Layer 10 of a small transformer language model trained on English Wikipedia (15 layers, counted from 0, width 128).
A neuron adds its activation times its output weights to the MLP's output. To switch it off is to set its activation to zero at one token and run the rest of the model.

Output weights of the MLP neurons that the questions are about. A number n stands for (n - 500) times 0.00042.
n19: 418,403,512,360,537,321,677,457,525,568,642,428,299,544,519,504,571,306,738,532,539,330,700,628,298,284,372,478,337,661,411,799,427,539,474,300,424,472,602,556,614,568,421,247,516,724,579,588,492,424,504,742,553,338,673,393,639,387,681,327,461,425,575,659,477,381,496,549,333,458,429,602,562,366,500,597,587,390,554,587,455,488,488,654,178,504,578,480,732,665,586,597,160,656,563,589,470,521,774,301,492,524,561,804,477,442,409,512,462,366,925,508,536,534,474,559,442,552,409,559,435,308,481,462,317,402,486,304
n35: 588,275,586,500,412,480,676,702,483,535,309,555,496,369,662,545,443,642,746,492,532,615,687,511,361,471,411,511,404,448,495,680,349,340,640,453,567,521,710,424,378,434,316,798,750,489,531,555,475,562,548,400,317,373,316,487,492,316,260,552,444,422,300,620,353,591,618,617,786,488,260,365,662,470,496,624,430,485,354,406,683,412,286,492,331,325,776,569,481,496,546,485,365,577,402,431,500,535,590,405,465,583,337,596,274,551,308,525,266,331,390,676,600,509,527,626,302,454,560,337,673,286,423,238,712,515,657,322
n76: 358,535,270,515,424,455,562,519,468,545,758,560,428,521,331,571,453,671,472,354,561,657,276,230,493,271,484,425,452,519,686,470,576,507,295,515,466,295,511,617,357,674,541,285,657,575,519,572,641,614,624,529,595,422,444,792,328,518,240,614,530,496,781,634,394,750,407,380,511,662,617,313,488,161,595,385,485,655,353,381,344,508,508,454,554,359,658,403,418,571,724,728,625,407,492,412,545,513,645,413,341,448,511,384,531,289,625,556,362,500,406,397,424,562,466,651,451,422,606,636,327,689,546,375,417,438,639,306
n90: 355,507,549,714,479,671,417,500,810,586,375,485,469,324,393,379,616,546,687,314,533,472,222,490,654,306,524,507,709,445,391,496,510,260,666,622,605,504,566,434,460,599,287,639,738,431,619,511,663,709,466,536,375,644,442,476,519,597,504,452,566,464,666,748,515,346,474,587,308,587,601,424,630,648,567,436,291,347,515,432,428,544,459,412,337,518,445,466,872,326,496,504,652,527,598,617,736,585,542,642,528,611,504,461,403,241,372,523,439,265,559,448,477,629,460,560,611,604,385,729,543,482,667,434,472,366,510,605
n94: 469,345,666,588,312,584,559,387,418,425,446,701,500,475,854,583,410,178,507,480,469,522,297,602,496,476,586,410,374,324,361,409,791,364,538,132,375,345,232,469,667,636,319,365,575,572,568,397,559,567,385,548,458,441,349,361,603,547,531,438,446,635,642,543,485,504,775,764,598,451,488,275,619,417,481,564,579,511,504,617,323,612,364,323,322,435,496,359,593,724,541,430,464,402,378,556,390,500,456,458,606,412,577,617,660,603,484,699,320,529,305,523,601,639,617,445,571,769,665,484,411,531,395,443,507,276,482,390
n151: 330,711,620,258,596,512,239,500,569,331,588,635,441,727,671,475,533,618,556,554,532,288,348,511,582,589,496,688,392,785,370,559,557,485,783,594,472,408,432,427,568,387,658,604,608,609,429,304,239,687,586,554,370,281,550,560,517,599,520,524,407,622,488,642,276,460,443,547,639,409,607,523,521,701,659,535,342,496,752,350,303,496,386,456,808,544,341,357,350,487,325,516,504,457,586,368,686,677,338,632,703,693,552,420,508,556,215,508,736,394,272,387,449,601,480,529,734,484,725,603,606,320,545,400,286,680,478,484
n162: 500,389,441,434,580,557,455,570,313,425,527,368,604,417,596,524,500,532,535,618,446,613,622,374,563,548,476,550,632,603,220,549,464,450,317,388,331,536,550,621,621,643,376,641,378,450,530,803,704,764,557,636,398,367,654,305,269,486,368,622,519,403,609,435,500,462,609,245,316,327,527,518,252,421,555,811,395,630,523,668,616,832,357,565,573,862,602,430,459,458,529,570,625,577,644,478,545,256,551,436,412,607,329,392,380,703,406,681,511,590,511,519,472,316,597,566,422,381,529,407,577,530,700,451,236,396,633,360
n183: 480,219,315,492,470,551,521,540,454,292,684,295,488,622,401,460,772,204,362,711,571,455,453,481,778,591,504,427,549,566,707,592,515,427,600,140,670,431,541,596,640,402,724,551,827,320,496,328,472,682,610,481,486,540,672,630,335,278,696,504,547,558,846,278,348,500,708,546,546,450,640,322,584,487,527,187,627,608,383,612,600,461,587,390,579,555,395,624,462,526,360,542,467,513,592,462,438,288,605,508,638,553,453,343,635,433,488,537,492,507,546,484,410,393,477,660,462,363,373,500,504,461,718,250,526,589,593,392
n227: 578,484,392,232,370,508,489,583,442,313,566,431,333,540,447,384,294,659,457,508,582,481,360,430,606,607,641,270,552,523,455,363,588,547,618,401,531,544,416,535,535,508,527,478,744,577,710,728,684,588,511,568,443,472,421,458,624,471,571,582,321,287,604,504,492,225,568,657,577,415,651,651,284,289,305,545,656,685,369,496,470,477,768,558,602,446,384,496,800,406,571,384,555,51,381,278,550,440,732,276,603,455,422,291,638,616,328,451,747,518,540,473,732,717,504,456,500,477,479,257,360,577,638,512,437,585,667,441
n267: 601,555,328,500,825,284,790,326,558,340,625,562,609,394,403,526,265,408,419,582,622,524,471,567,553,527,496,731,468,304,489,311,250,512,303,267,467,691,567,390,533,491,364,303,397,323,549,766,332,720,516,484,485,466,359,321,440,595,159,609,529,439,530,563,258,500,598,451,549,442,436,342,473,400,480,809,677,262,575,689,447,337,436,349,382,826,433,491,550,431,488,338,642,433,406,431,673,482,397,475,546,404,396,425,301,750,642,306,541,374,220,315,482,775,578,513,288,528,604,414,425,562,661,387,691,458,504,330
n272: 474,655,565,432,511,567,456,606,384,240,504,393,398,366,522,678,481,535,452,562,481,339,556,394,493,607,660,444,619,836,172,533,486,643,419,599,522,527,465,385,426,535,552,777,269,581,452,682,573,442,437,449,303,585,711,416,677,677,344,654,481,665,761,383,332,586,431,868,566,474,615,532,412,431,496,500,427,436,552,419,324,837,659,388,530,414,424,328,505,409,391,616,518,456,618,631,459,686,434,556,492,340,358,421,477,556,373,520,540,479,435,681,312,443,518,794,306,493,359,312,520,615,473,552,397,439,617,626
n280: 445,462,329,452,508,773,346,576,344,345,446,595,465,626,439,435,483,566,604,543,508,600,413,532,512,487,705,332,388,429,527,692,484,449,394,427,541,323,409,451,252,622,570,627,457,390,238,803,599,423,683,399,569,337,922,665,410,390,581,421,400,724,440,370,608,616,321,492,467,257,671,398,589,541,339,326,480,718,703,762,353,450,508,588,555,625,878,236,626,339,484,532,453,576,572,516,401,537,401,905,408,278,338,417,424,540,658,553,659,555,712,622,382,728,480,794,577,370,181,347,496,504,559,508,413,492,412,619
n324: 338,365,437,518,292,700,369,601,488,384,332,658,348,773,485,433,628,316,567,472,584,262,401,319,537,544,545,525,654,690,470,384,500,543,276,194,492,516,615,331,402,556,477,585,488,704,481,485,634,362,589,289,528,744,582,577,845,442,644,741,473,373,516,311,375,470,500,436,455,609,422,486,459,587,459,667,361,554,614,399,597,634,275,680,200,615,496,430,597,660,581,500,439,630,605,341,357,626,547,473,529,707,477,568,550,541,531,540,567,583,378,412,492,684,447,796,525,493,730,500,468,519,419,435,293,434,402,387
n348: 500,435,348,626,500,540,417,476,462,465,404,413,546,613,612,541,378,324,611,529,407,849,400,519,352,538,500,702,758,683,500,657,788,403,445,359,539,371,730,489,563,521,524,544,459,271,445,568,438,380,332,454,507,726,320,487,619,492,679,504,576,684,451,734,345,739,447,480,543,389,553,647,658,439,604,453,696,580,572,551,394,584,415,576,645,424,722,451,664,227,670,573,436,726,733,570,307,509,566,607,482,508,807,483,451,739,365,200,535,624,407,331,445,452,508,239,349,586,233,512,496,277,589,679,557,409,617,691
n380: 646,200,428,579,452,729,455,664,504,468,376,414,366,519,396,551,424,643,542,457,325,540,517,414,621,461,301,488,305,657,772,297,426,677,496,302,321,358,391,507,226,702,516,791,547,523,472,627,342,602,515,556,645,389,560,504,415,520,643,554,251,690,190,412,508,644,394,382,467,398,415,367,752,572,456,774,321,575,582,476,698,314,613,595,517,405,566,698,425,491,460,360,484,513,618,392,455,176,291,627,636,487,537,517,433,438,381,24,597,539,710,308,509,600,488,504,393,657,651,415,872,521,734,331,555,508,447,521
n439: 590,282,565,658,358,382,454,349,400,442,614,328,655,564,430,653,409,735,527,614,470,606,454,376,409,357,813,564,463,639,659,450,444,622,500,222,542,491,472,649,538,385,608,414,723,798,446,719,430,259,370,369,719,439,357,355,308,452,452,593,479,774,630,547,306,449,314,392,563,563,335,592,486,615,66,488,334,689,365,342,492,682,607,475,590,441,459,375,454,910,369,349,576,559,392,525,592,519,373,319,547,509,369,388,367,645,696,728,537,728,284,419,407,403,392,362,559,504,755,257,576,761,491,280,375,543,570,496

Each question names a token from some text and the token that comes next. It shows the activations a of the neurons there, in the order above. A number n stands for (n - 500) times 0.015.

Then comes g, the gradient of the next token's log-probability with respect to the MLP's output, scaled to length 1. A neuron's effect is roughly proportional to its activation times (output weights . g). A number n stands for (n - 500) times 0.00074.

" the", then " said"
a: 459,469,521,513,548,501,500,498,425,496,500,463,495,504,495,502
g: 415,311,444,475,575,447,602,476,762,481,405,470,430,492,351,379,625,494,371,469,413,441,405,500,640,568,413,665,455,554,466,380,552,471,615,579,322,390,415,573,472,458,115,508,551,520,747,540,504,486,616,644,502,636,457,251,495,416,377,536,474,616,603,767,433,496,613,652,536,311,513,592,539,464,390,872,846,400,432,415,411,339,373,450,362,411,495,390,649,500,599,444,399,475,254,535,570,620,420,371,521,450,417,586,629,483,446,352,360,696,457,591,372,547,494,452,459,643,277,377,418,503,500,443,424,303,251,518
Which two neurons, each switched off alone, lower its probability most, in order? n94, n280

"th", then "uk"
a: 498,489,489,492,489,497,496,597,494,500,496,514,499,500,510,474
g: 628,537,500,594,353,487,544,430,444,607,641,609,428,574,373,523,585,589,28,494,511,542,457,367,562,221,630,594,370,427,557,531,318,285,498,456,499,404,521,321,638,641,607,403,321,250,420,479,441,503,591,443,457,584,513,724,725,495,382,478,545,460,251,454,567,489,607,496,450,309,403,327,394,491,306,528,417,442,647,227,421,512,475,669,374,494,578,455,574,421,431,501,585,515,509,468,509,405,499,433,720,259,592,619,659,552,475,706,536,572,400,462,507,341,652,367,512,534,311,626,472,529,243,601,532,295,470,439
Which neuron, switched off, raises the next token's probability most? n183

"pp", then "ear"
a: 497,484,501,521,508,508,451,483,487,506,505,472,504,505,495,518
g: 438,488,495,668,428,429,467,376,478,510,623,322,443,491,405,492,615,510,478,543,476,417,307,190,678,616,580,479,271,356,547,294,434,425,469,595,474,548,460,556,487,567,661,618,765,448,533,411,462,555,687,571,562,568,260,715,500,512,602,616,572,565,530,629,544,605,546,536,546,558,486,351,506,397,317,399,538,565,418,575,519,486,499,538,805,356,671,456,491,333,240,556,490,621,618,70,392,504,510,398,477,461,628,547,499,507,557,473,545,354,496,401,504,549,870,567,617,838,658,591,428,478,393,534,373,545,353,485
Switching off which neuron hurts the next token most? n162

" the", then " dis"
a: 484,476,526,502,541,504,509,498,403,485,502,490,493,500,500,506
g: 622,684,514,344,277,384,497,451,575,442,532,479,658,498,476,426,635,566,575,411,531,464,407,721,726,359,301,526,635,269,555,717,575,295,659,438,540,502,277,449,378,477,410,331,515,502,611,606,468,413,599,481,684,295,549,405,593,691,351,435,463,710,452,532,435,535,642,636,427,333,395,438,518,543,373,519,516,607,431,631,349,596,484,409,577,334,438,605,753,508,753,368,501,428,503,431,297,588,339,268,806,427,502,390,475,485,458,330,459,623,521,457,544,461,791,515,493,389,516,596,606,507,612,526,511,568,345,701
Which neuron, switched off, raises the next token's probability most? n227

"hen", then "n"
a: 487,512,472,579,496,501,503,484,505,523,488,510,512,544,501,513
g: 320,495,674,279,703,526,380,372,436,585,507,705,584,566,430,379,620,565,781,589,552,356,426,570,542,426,694,466,508,488,435,519,504,489,370,523,590,542,304,229,301,543,548,289,410,696,565,351,431,325,459,603,246,637,334,466,523,494,677,467,375,460,507,535,487,502,325,358,655,555,321,284,497,561,495,632,362,369,499,485,697,453,526,547,676,455,482,471,432,608,532,519,586,591,395,553,399,280,534,467,527,558,537,272,596,734,819,275,329,584,650,552,569,463,659,421,522,596,480,446,495,394,544,608,580,584,672,449
Which neuron, switched off, raises the next token's probability most? n90

"ract", then "ured"
a: 497,457,474,522,488,488,499,486,492,540,502,518,469,546,490,499
g: 384,691,394,615,549,745,375,535,595,416,586,455,407,548,532,465,725,261,539,446,533,429,455,531,355,470,489,552,451,492,457,372,451,826,612,415,502,671,575,589,256,558,512,544,549,398,698,451,650,525,414,628,456,569,492,545,633,525,420,453,468,429,532,553,374,440,655,503,423,596,362,418,620,536,578,581,666,367,878,231,303,604,482,673,445,663,480,541,463,333,505,524,519,290,434,444,370,436,240,501,535,471,360,542,349,441,506,412,467,366,552,785,457,537,725,641,379,527,471,216,452,400,408,470,718,371,553,404
Switching off which neuron hurts the next token most? n267

"ed", then " Mar"
a: 420,476,457,484,500,507,476,491,622,486,570,869,487,481,557,522
g: 525,578,290,634,639,660,437,725,371,686,485,451,597,620,295,436,342,358,634,671,541,470,417,249,519,603,572,549,628,375,539,504,384,358,539,516,354,452,391,428,528,650,731,586,633,655,471,500,444,494,325,557,302,564,288,424,462,571,572,532,464,780,521,393,416,356,610,201,591,423,633,391,490,531,463,618,447,491,274,464,423,449,408,449,271,623,667,582,358,316,569,664,294,608,520,425,398,353,446,440,386,634,467,652,426,331,565,483,433,589,571,695,615,554,621,497,531,478,401,420,603,424,752,436,293,521,550,481
Which two neurons, each switched off alone, lower its probability most, in order? n280, n380

" T", then "od"
a: 501,442,508,514,486,449,468,495,522,493,503,499,531,504,482,499
g: 324,484,424,332,535,315,425,640,693,632,530,473,383,556,490,439,457,688,498,670,686,409,508,359,275,500,619,540,517,761,531,594,517,475,325,506,453,480,724,356,681,600,537,440,478,437,471,295,481,435,502,411,467,590,714,363,447,466,510,337,416,732,474,604,828,416,433,480,692,675,468,621,331,499,507,478,770,445,522,602,508,540,532,385,372,489,476,245,529,547,575,737,588,711,591,382,456,453,357,721,556,476,339,515,544,376,579,285,428,519,660,393,413,422,415,529,576,720,319,705,453,486,422,592,608,567,564,540
Switching off which neuron hurts the next token most? n35

"ution", then " is"
a: 521,514,501,585,516,460,509,509,560,511,580,505,557,510,474,500
g: 602,577,575,266,748,346,398,434,681,494,435,477,630,520,578,530,610,689,337,483,438,504,604,515,631,611,643,483,219,401,407,690,424,574,505,290,582,479,715,412,549,599,485,575,490,484,552,349,600,468,542,70,533,502,490,698,523,527,642,300,434,395,493,580,617,462,482,379,437,702,424,616,393,471,563,630,535,367,386,531,633,463,579,549,679,532,358,656,518,718,465,410,588,635,517,746,479,486,590,413,406,475,473,452,522,735,404,620,584,249,480,304,592,405,253,521,518,382,624,453,647,525,661,572,329,605,463,502
Which neuron, switched off, raises the next token's probability most? n272

" of", then " p"
a: 351,506,504,512,520,493,506,488,491,504,498,508,518,493,383,497
g: 387,438,419,377,540,232,383,447,307,537,688,498,711,707,574,275,491,452,537,327,623,420,570,559,378,404,404,483,511,414,372,577,585,652,568,535,559,474,377,489,609,670,383,531,492,430,717,387,382,307,393,348,575,342,488,423,512,476,293,539,637,451,387,493,499,601,366,507,283,464,584,285,559,609,545,375,606,348,445,559,467,487,639,585,614,458,456,422,606,466,541,672,246,569,544,571,388,529,326,552,624,651,208,516,667,498,476,555,523,516,547,437,583,591,576,459,482,337,785,472,512,597,521,589,211,506,827,728
Which neuron, switched off, raises the next token's probability most? n19

" S", then "E"
a: 492,509,584,279,517,458,495,462,496,493,500,497,506,471,514,489
g: 639,783,430,716,594,458,482,438,480,524,701,575,594,375,622,454,478,369,536,568,332,661,417,538,728,454,549,288,523,433,611,455,693,610,630,494,500,586,486,398,380,637,343,599,647,510,421,248,385,595,758,534,549,494,451,548,527,517,421,195,486,454,479,464,484,738,175,352,748,538,367,205,413,562,491,368,393,570,662,585,370,407,363,654,516,475,469,422,469,572,663,630,563,505,509,616,311,606,422,576,532,441,619,296,493,502,366,719,518,587,508,517,685,490,459,588,482,573,590,382,523,322,656,408,624,517,478,460
Switching off which neuron hurts the next token most? n76

" building", then "."
a: 500,556,502,632,513,499,519,507,500,503,522,484,485,512,491,490
g: 499,405,572,163,447,474,297,352,522,512,506,475,438,509,362,373,449,487,445,600,437,482,452,330,890,476,449,748,465,675,677,406,715,474,527,615,651,640,503,457,434,375,538,608,423,273,438,742,678,805,338,704,634,434,612,581,533,401,483,569,661,366,679,467,384,690,565,486,535,649,453,353,559,551,446,556,578,251,491,348,555,433,633,363,530,503,637,408,466,615,461,619,306,567,427,612,636,403,499,496,461,528,510,576,603,250,600,586,543,654,589,470,538,494,346,564,667,358,355,535,496,489,489,358,406,435,527,553
Switching off which neuron hurts the next token most? n90

"all", then "ur"
a: 495,504,511,359,543,499,407,640,515,504,474,433,494,619,483,551
g: 615,638,481,577,441,701,653,538,214,424,746,666,679,435,420,557,478,355,499,496,349,290,421,526,458,519,248,516,446,412,580,633,484,346,486,539,399,560,507,452,579,527,532,730,394,240,440,607,531,330,638,459,509,551,539,494,689,454,633,440,806,562,313,364,535,410,347,533,372,418,497,518,461,593,553,529,636,545,716,495,339,623,451,514,324,288,461,607,365,328,498,580,509,500,513,510,607,474,429,386,613,381,559,410,535,434,386,281,328,301,431,579,428,450,425,167,496,315,377,648,408,521,577,416,734,470,585,635
Which neuron, switched off, raises the next token's probability most? n439

" ", then "7"
a: 485,549,518,493,515,493,500,497,462,533,495,486,519,501,486,514
g: 511,370,429,474,575,504,472,340,379,544,641,520,461,377,434,452,253,565,690,405,281,320,575,442,325,574,372,171,719,405,447,485,442,275,493,667,660,334,488,304,513,325,719,848,524,566,451,377,725,480,642,523,475,607,477,421,583,661,413,550,550,281,533,474,571,557,677,434,488,454,360,500,629,485,602,812,530,469,540,516,506,501,416,441,442,563,426,442,464,410,809,411,631,350,487,591,418,503,470,455,677,453,428,445,658,493,454,364,440,583,544,656,514,548,487,744,704,616,587,321,564,561,449,348,473,508,481,456
Switching off which neuron hurts the next token most? n35

"ame", then " under"
a: 498,466,513,483,497,142,465,501,540,542,488,649,535,515,566,490
g: 618,247,580,728,519,512,363,656,188,306,318,568,720,506,626,450,473,526,502,601,559,689,438,612,609,551,568,704,740,580,582,439,490,515,350,590,432,496,609,560,615,345,384,470,475,431,415,186,296,391,524,721,405,522,513,483,392,363,265,566,338,424,563,421,412,581,453,528,446,683,379,252,356,489,605,461,495,614,537,536,658,579,654,253,478,431,400,542,532,412,601,480,599,396,426,557,248,612,497,579,423,440,615,646,328,388,481,571,377,642,554,517,378,545,554,466,501,657,627,675,613,494,511,456,728,612,499,531
Which neuron, switched off, raises the next token's probability most? n280

" the", then " second"
a: 462,473,538,514,537,499,502,494,404,491,500,459,495,497,489,504
g: 299,478,455,493,670,526,302,560,536,448,599,436,342,569,411,349,297,346,432,793,663,324,427,379,363,478,703,188,513,275,603,466,402,785,304,468,556,787,580,644,520,575,444,434,455,566,348,617,640,526,667,472,610,407,312,589,551,558,328,580,487,436,438,511,504,679,363,510,457,593,452,579,483,424,572,526,457,685,384,478,217,497,524,520,437,408,709,631,226,505,404,379,563,505,463,553,437,483,556,611,461,525,549,486,654,362,418,400,533,386,421,570,321,440,556,614,430,600,446,377,652,503,384,623,514,574,515,233
Switching off which neuron hurts the next token most? n76

" population", then " has"
a: 517,504,516,533,504,501,487,500,414,483,514,477,609,264,478,512
g: 743,693,672,318,795,517,345,546,527,511,370,574,463,520,693,542,460,418,278,315,549,467,562,332,454,649,364,429,396,650,456,490,465,319,560,518,419,545,500,446,527,404,330,560,424,451,583,445,397,517,330,390,425,464,341,730,710,525,328,419,460,278,551,435,532,451,520,440,445,463,178,526,531,493,562,673,422,477,383,720,632,720,520,526,524,613,365,519,460,408,222,401,488,414,478,719,434,412,570,344,323,439,592,426,498,417,543,606,528,446,430,202,644,443,362,384,647,402,397,317,344,544,561,557,422,330,447,605
Switching off which neuron hurts the next token most? n348

" ch", then "ain"
a: 494,469,497,510,507,487,481,499,509,501,498,497,517,503,481,557
g: 444,472,354,346,614,414,439,523,736,515,721,513,843,621,713,456,688,512,519,507,368,418,464,477,474,586,590,407,625,375,381,469,683,576,345,484,502,773,848,551,437,477,517,535,392,471,593,334,233,309,439,724,768,526,540,499,501,387,528,355,503,598,624,712,422,632,364,334,508,544,446,607,512,738,479,464,676,591,696,475,670,483,545,510,484,389,565,454,422,643,318,541,566,583,526,493,590,421,366,501,469,564,475,511,569,555,573,518,591,499,524,610,573,273,566,591,526,443,682,454,403,316,637,655,474,587,582,723
Switching off which neuron hurts the next token most? n439

"ang", then "ster"
a: 499,483,509,506,482,532,503,476,800,487,500,500,503,503,450,510
g: 513,460,462,451,392,629,629,292,367,575,519,351,514,508,492,505,399,467,343,419,596,460,523,289,604,484,476,37,355,488,668,383,665,367,542,243,499,670,552,629,538,569,706,551,480,644,574,590,419,421,554,315,445,436,436,657,459,489,444,608,651,583,426,531,617,234,431,443,604,625,552,421,344,639,467,415,553,788,579,448,449,596,440,473,304,405,365,523,496,533,536,496,634,385,544,506,253,478,709,416,421,607,581,632,606,399,360,469,697,513,504,622,368,550,445,470,765,481,696,221,572,467,455,475,607,367,400,389
Switching off which neuron hurts the next token most? n227

" C", then "ouncil"
a: 478,510,480,513,511,501,515,484,493,498,488,526,499,620,501,464
g: 429,435,343,605,591,436,394,667,477,501,473,295,487,469,427,419,574,583,527,536,554,485,479,718,596,339,455,680,541,461,622,288,675,476,370,533,331,421,533,841,597,641,642,505,555,440,512,498,404,334,617,498,226,642,485,465,600,528,290,488,477,556,584,413,594,478,690,299,420,625,777,489,463,293,430,600,377,564,681,728,269,707,621,490,503,331,397,476,382,505,585,438,782,554,439,348,536,484,378,488,424,331,490,387,405,563,429,556,592,341,525,356,713,459,593,312,541,661,411,585,357,571,592,403,512,301,466,572
Switching off which neuron hurts the next token most? n348

".\n\n", then "D"
a: 446,490,512,492,532,500,499,496,389,512,484,506,508,525,499,520
g: 541,379,31,422,268,409,536,399,410,622,476,276,505,628,655,489,638,655,405,578,637,402,344,506,511,429,255,487,390,534,643,469,549,550,549,451,545,543,517,474,442,561,562,329,663,271,325,512,503,673,486,632,402,365,497,346,692,399,476,445,553,549,776,232,396,438,561,353,315,449,493,423,272,488,522,426,694,536,145,534,622,451,474,584,359,548,330,560,538,383,495,481,523,560,339,558,583,483,485,507,440,656,487,301,551,504,479,571,433,462,454,590,637,526,648,480,641,576,526,461,464,263,613,392,539,552,616,384
Which neuron, switched off, raises the next token's probability most? n227

"ond", then "i"
a: 496,510,504,493,521,494,516,500,481,542,478,498,488,489,469,602
g: 531,380,519,571,368,389,575,441,613,677,648,452,587,571,456,570,426,418,680,511,528,390,348,272,545,698,731,385,324,511,503,813,432,629,352,367,492,388,440,542,557,199,510,353,460,510,365,707,553,541,468,300,505,592,495,520,301,421,429,542,603,471,557,490,359,483,594,641,496,560,198,469,499,446,470,371,564,586,717,403,513,586,626,536,537,416,514,606,522,500,645,311,576,236,485,475,422,544,482,395,505,610,414,824,303,486,379,400,522,636,401,395,459,450,341,472,730,536,672,384,606,424,704,658,416,344,629,611
Switching off which neuron hurts the next token most? n439

" C", then "hen"
a: 492,505,493,488,522,490,490,507,501,495,484,521,498,603,517,497
g: 539,384,460,319,650,532,574,465,522,481,497,552,584,548,287,490,606,344,526,474,531,459,510,519,415,200,556,574,489,239,576,616,413,640,636,496,435,544,465,467,489,435,462,370,308,339,623,569,529,527,417,570,602,721,583,378,523,104,761,549,587,524,515,493,282,549,420,636,565,506,368,462,695,417,649,237,584,549,564,339,510,352,380,527,365,457,632,486,453,452,506,563,653,289,624,800,318,701,373,476,314,280,596,494,396,501,476,235,407,452,584,505,503,460,462,537,567,608,499,582,525,555,698,446,389,635,367,676
Switching off which neuron hurts the next token most? n348

"ies", then " of"
a: 505,499,524,498,499,480,484,432,497,527,511,733,469,544,589,473
g: 530,376,560,517,456,455,569,767,648,425,339,592,323,755,456,632,494,630,652,311,398,464,520,661,376,745,432,481,523,548,373,529,418,476,511,423,501,520,423,396,536,416,489,561,404,429,585,658,544,442,695,630,512,678,517,468,448,710,651,668,621,581,502,536,585,375,459,525,512,477,557,453,381,526,229,589,497,365,615,537,335,410,277,428,494,540,315,500,634,681,546,709,724,688,414,382,497,493,343,623,723,607,477,351,604,615,481,622,298,442,530,421,319,415,182,527,414,525,418,551,269,596,647,592,324,570,670,609
Switching off which neuron hurts the next token most? n280

"v", then "all"
a: 491,566,498,496,506,489,500,616,535,523,380,516,493,496,514,488
g: 465,390,486,525,391,715,279,346,692,578,501,470,562,569,328,476,406,306,455,490,536,671,453,552,470,397,390,740,281,474,489,549,720,397,646,563,540,679,450,495,412,521,471,609,365,711,688,269,345,516,491,578,723,526,248,452,524,380,585,520,283,409,471,263,612,367,361,314,532,396,389,504,384,531,559,625,368,566,405,648,557,604,620,394,601,582,514,572,428,396,673,497,518,491,555,713,599,430,545,654,258,501,502,330,618,516,363,635,593,632,599,444,431,722,459,501,487,508,641,262,441,555,720,451,574,680,590,554
Switching off which neuron hurts the next token most? n272

"ome", then ".\n\n"
a: 520,477,506,583,508,518,487,505,506,522,554,543,475,510,500,502
g: 433,554,497,172,394,447,229,315,592,524,378,432,429,370,530,367,415,615,550,451,449,646,492,379,674,462,563,668,387,583,501,676,580,519,321,525,634,651,460,616,697,430,488,710,607,277,359,647,576,598,532,420,448,515,410,418,451,565,733,405,486,405,360,662,330,465,503,480,447,840,527,657,466,468,526,543,384,363,522,368,676,416,547,558,536,490,478,561,423,548,277,314,295,447,695,552,540,367,456,485,500,373,627,473,515,269,594,728,600,540,520,478,492,447,410,745,439,454,245,464,441,470,537,388,628,648,510,732
Switching off which neuron hurts the next token most? n90

"s", then " by"
a: 529,499,498,861,510,494,430,428,515,521,561,473,501,511,495,469
g: 449,542,615,424,304,497,527,463,546,560,332,522,619,382,563,375,509,482,476,576,336,447,589,565,352,539,347,448,187,436,492,383,468,677,594,408,385,524,485,565,405,587,692,293,677,566,623,298,543,239,523,467,239,511,466,444,609,485,549,463,386,443,497,470,517,507,602,504,627,155,497,517,494,524,492,645,552,432,454,456,531,241,409,328,499,542,491,661,617,461,669,312,797,506,516,621,495,361,721,563,379,438,479,396,472,524,245,397,586,442,410,650,385,597,242,509,385,506,719,365,701,380,402,594,718,545,379,393
Switching off which neuron hurts the next token most? n162

" the", then " "
a: 483,470,525,516,540,491,500,497,441,508,500,468,497,512,489,497
g: 569,435,623,645,589,533,641,176,478,283,307,602,287,641,420,620,558,581,415,642,169,358,580,618,384,568,608,469,445,486,548,479,522,331,425,441,423,548,531,548,300,655,463,445,599,511,453,342,614,543,506,621,432,588,537,443,334,599,311,466,492,610,425,443,208,458,556,535,403,673,673,331,494,528,386,523,536,798,428,632,575,495,663,460,467,554,529,305,408,480,466,387,592,345,577,589,643,430,348,527,385,484,733,417,549,242,500,538,216,452,512,331,524,461,458,490,588,535,439,533,434,385,310,643,647,366,682,384
Switching off which neuron hurts the next token most? n94

"ult", then "ural"
a: 464,499,439,500,509,504,507,489,511,503,521,483,751,542,510,493
g: 614,420,376,509,579,464,665,520,516,465,454,575,463,339,571,694,620,535,484,512,394,406,727,449,572,489,453,685,567,597,307,715,527,281,377,374,410,459,593,340,477,416,421,625,575,456,391,381,692,491,654,649,568,679,465,635,598,791,499,445,648,401,720,469,564,602,572,581,553,528,597,235,496,381,574,675,640,480,670,405,547,572,751,363,368,692,711,484,526,543,602,617,639,483,671,378,243,552,539,410,547,693,371,609,570,407,386,442,625,457,414,542,303,425,632,628,468,472,711,214,432,429,581,585,599,520,553,516
Switching off which neuron hurts the next token most? n324

" pl", then "ans"
a: 494,486,497,473,512,476,356,505,487,513,492,481,540,605,486,494
g: 473,385,336,523,762,449,638,663,571,486,595,714,396,422,458,482,574,413,535,428,752,392,544,364,470,710,416,553,342,651,507,326,589,410,405,768,260,524,376,325,495,378,664,274,411,507,504,297,602,345,487,536,310,504,418,481,643,447,466,355,625,509,566,458,459,550,388,755,583,460,708,479,587,446,394,421,512,402,454,269,369,674,491,433,681,341,289,502,681,427,514,489,335,455,565,591,633,320,435,311,568,522,504,599,492,494,490,506,494,399,539,546,676,556,235,625,413,508,416,656,225,390,593,431,574,466,481,448
Switching off which neuron hurts the next token most? n162

" and", then " V"
a: 412,488,500,382,551,504,500,496,845,499,662,505,502,501,498,496
g: 648,461,537,650,455,619,785,682,402,712,298,473,226,459,330,659,532,604,550,576,550,444,514,535,461,649,517,432,633,562,458,467,424,575,415,663,431,609,450,450,420,614,851,660,499,465,465,696,422,486,450,595,313,611,579,302,332,336,570,523,313,564,540,477,202,432,492,208,744,624,702,797,522,513,422,462,394,459,560,492,573,590,486,514,385,640,573,636,452,436,458,459,713,641,413,418,617,408,540,482,551,482,654,507,347,335,520,546,540,481,444,451,502,386,425,513,562,659,450,523,402,271,399,536,525,412,620,664
Switching off which neuron hurts the next token most? n272

" under", then " British"
a: 500,483,499,516,530,505,484,499,499,501,486,319,517,499,405,472
g: 581,490,516,475,445,585,570,598,362,686,415,605,472,403,650,407,362,606,474,441,473,504,545,344,432,433,632,429,488,380,418,545,501,601,522,390,543,758,616,406,564,595,560,720,644,507,536,446,382,469,323,555,559,568,647,393,437,348,527,630,606,485,567,341,341,439,375,598,509,419,338,420,521,469,470,404,670,433,481,365,160,395,433,500,223,390,409,626,447,494,510,713,389,431,473,316,409,390,597,547,751,470,594,553,633,444,637,179,630,646,659,616,579,518,691,360,305,406,658,660,347,463,317,513,589,842,390,505
Switching off which neuron hurts the next token most? n280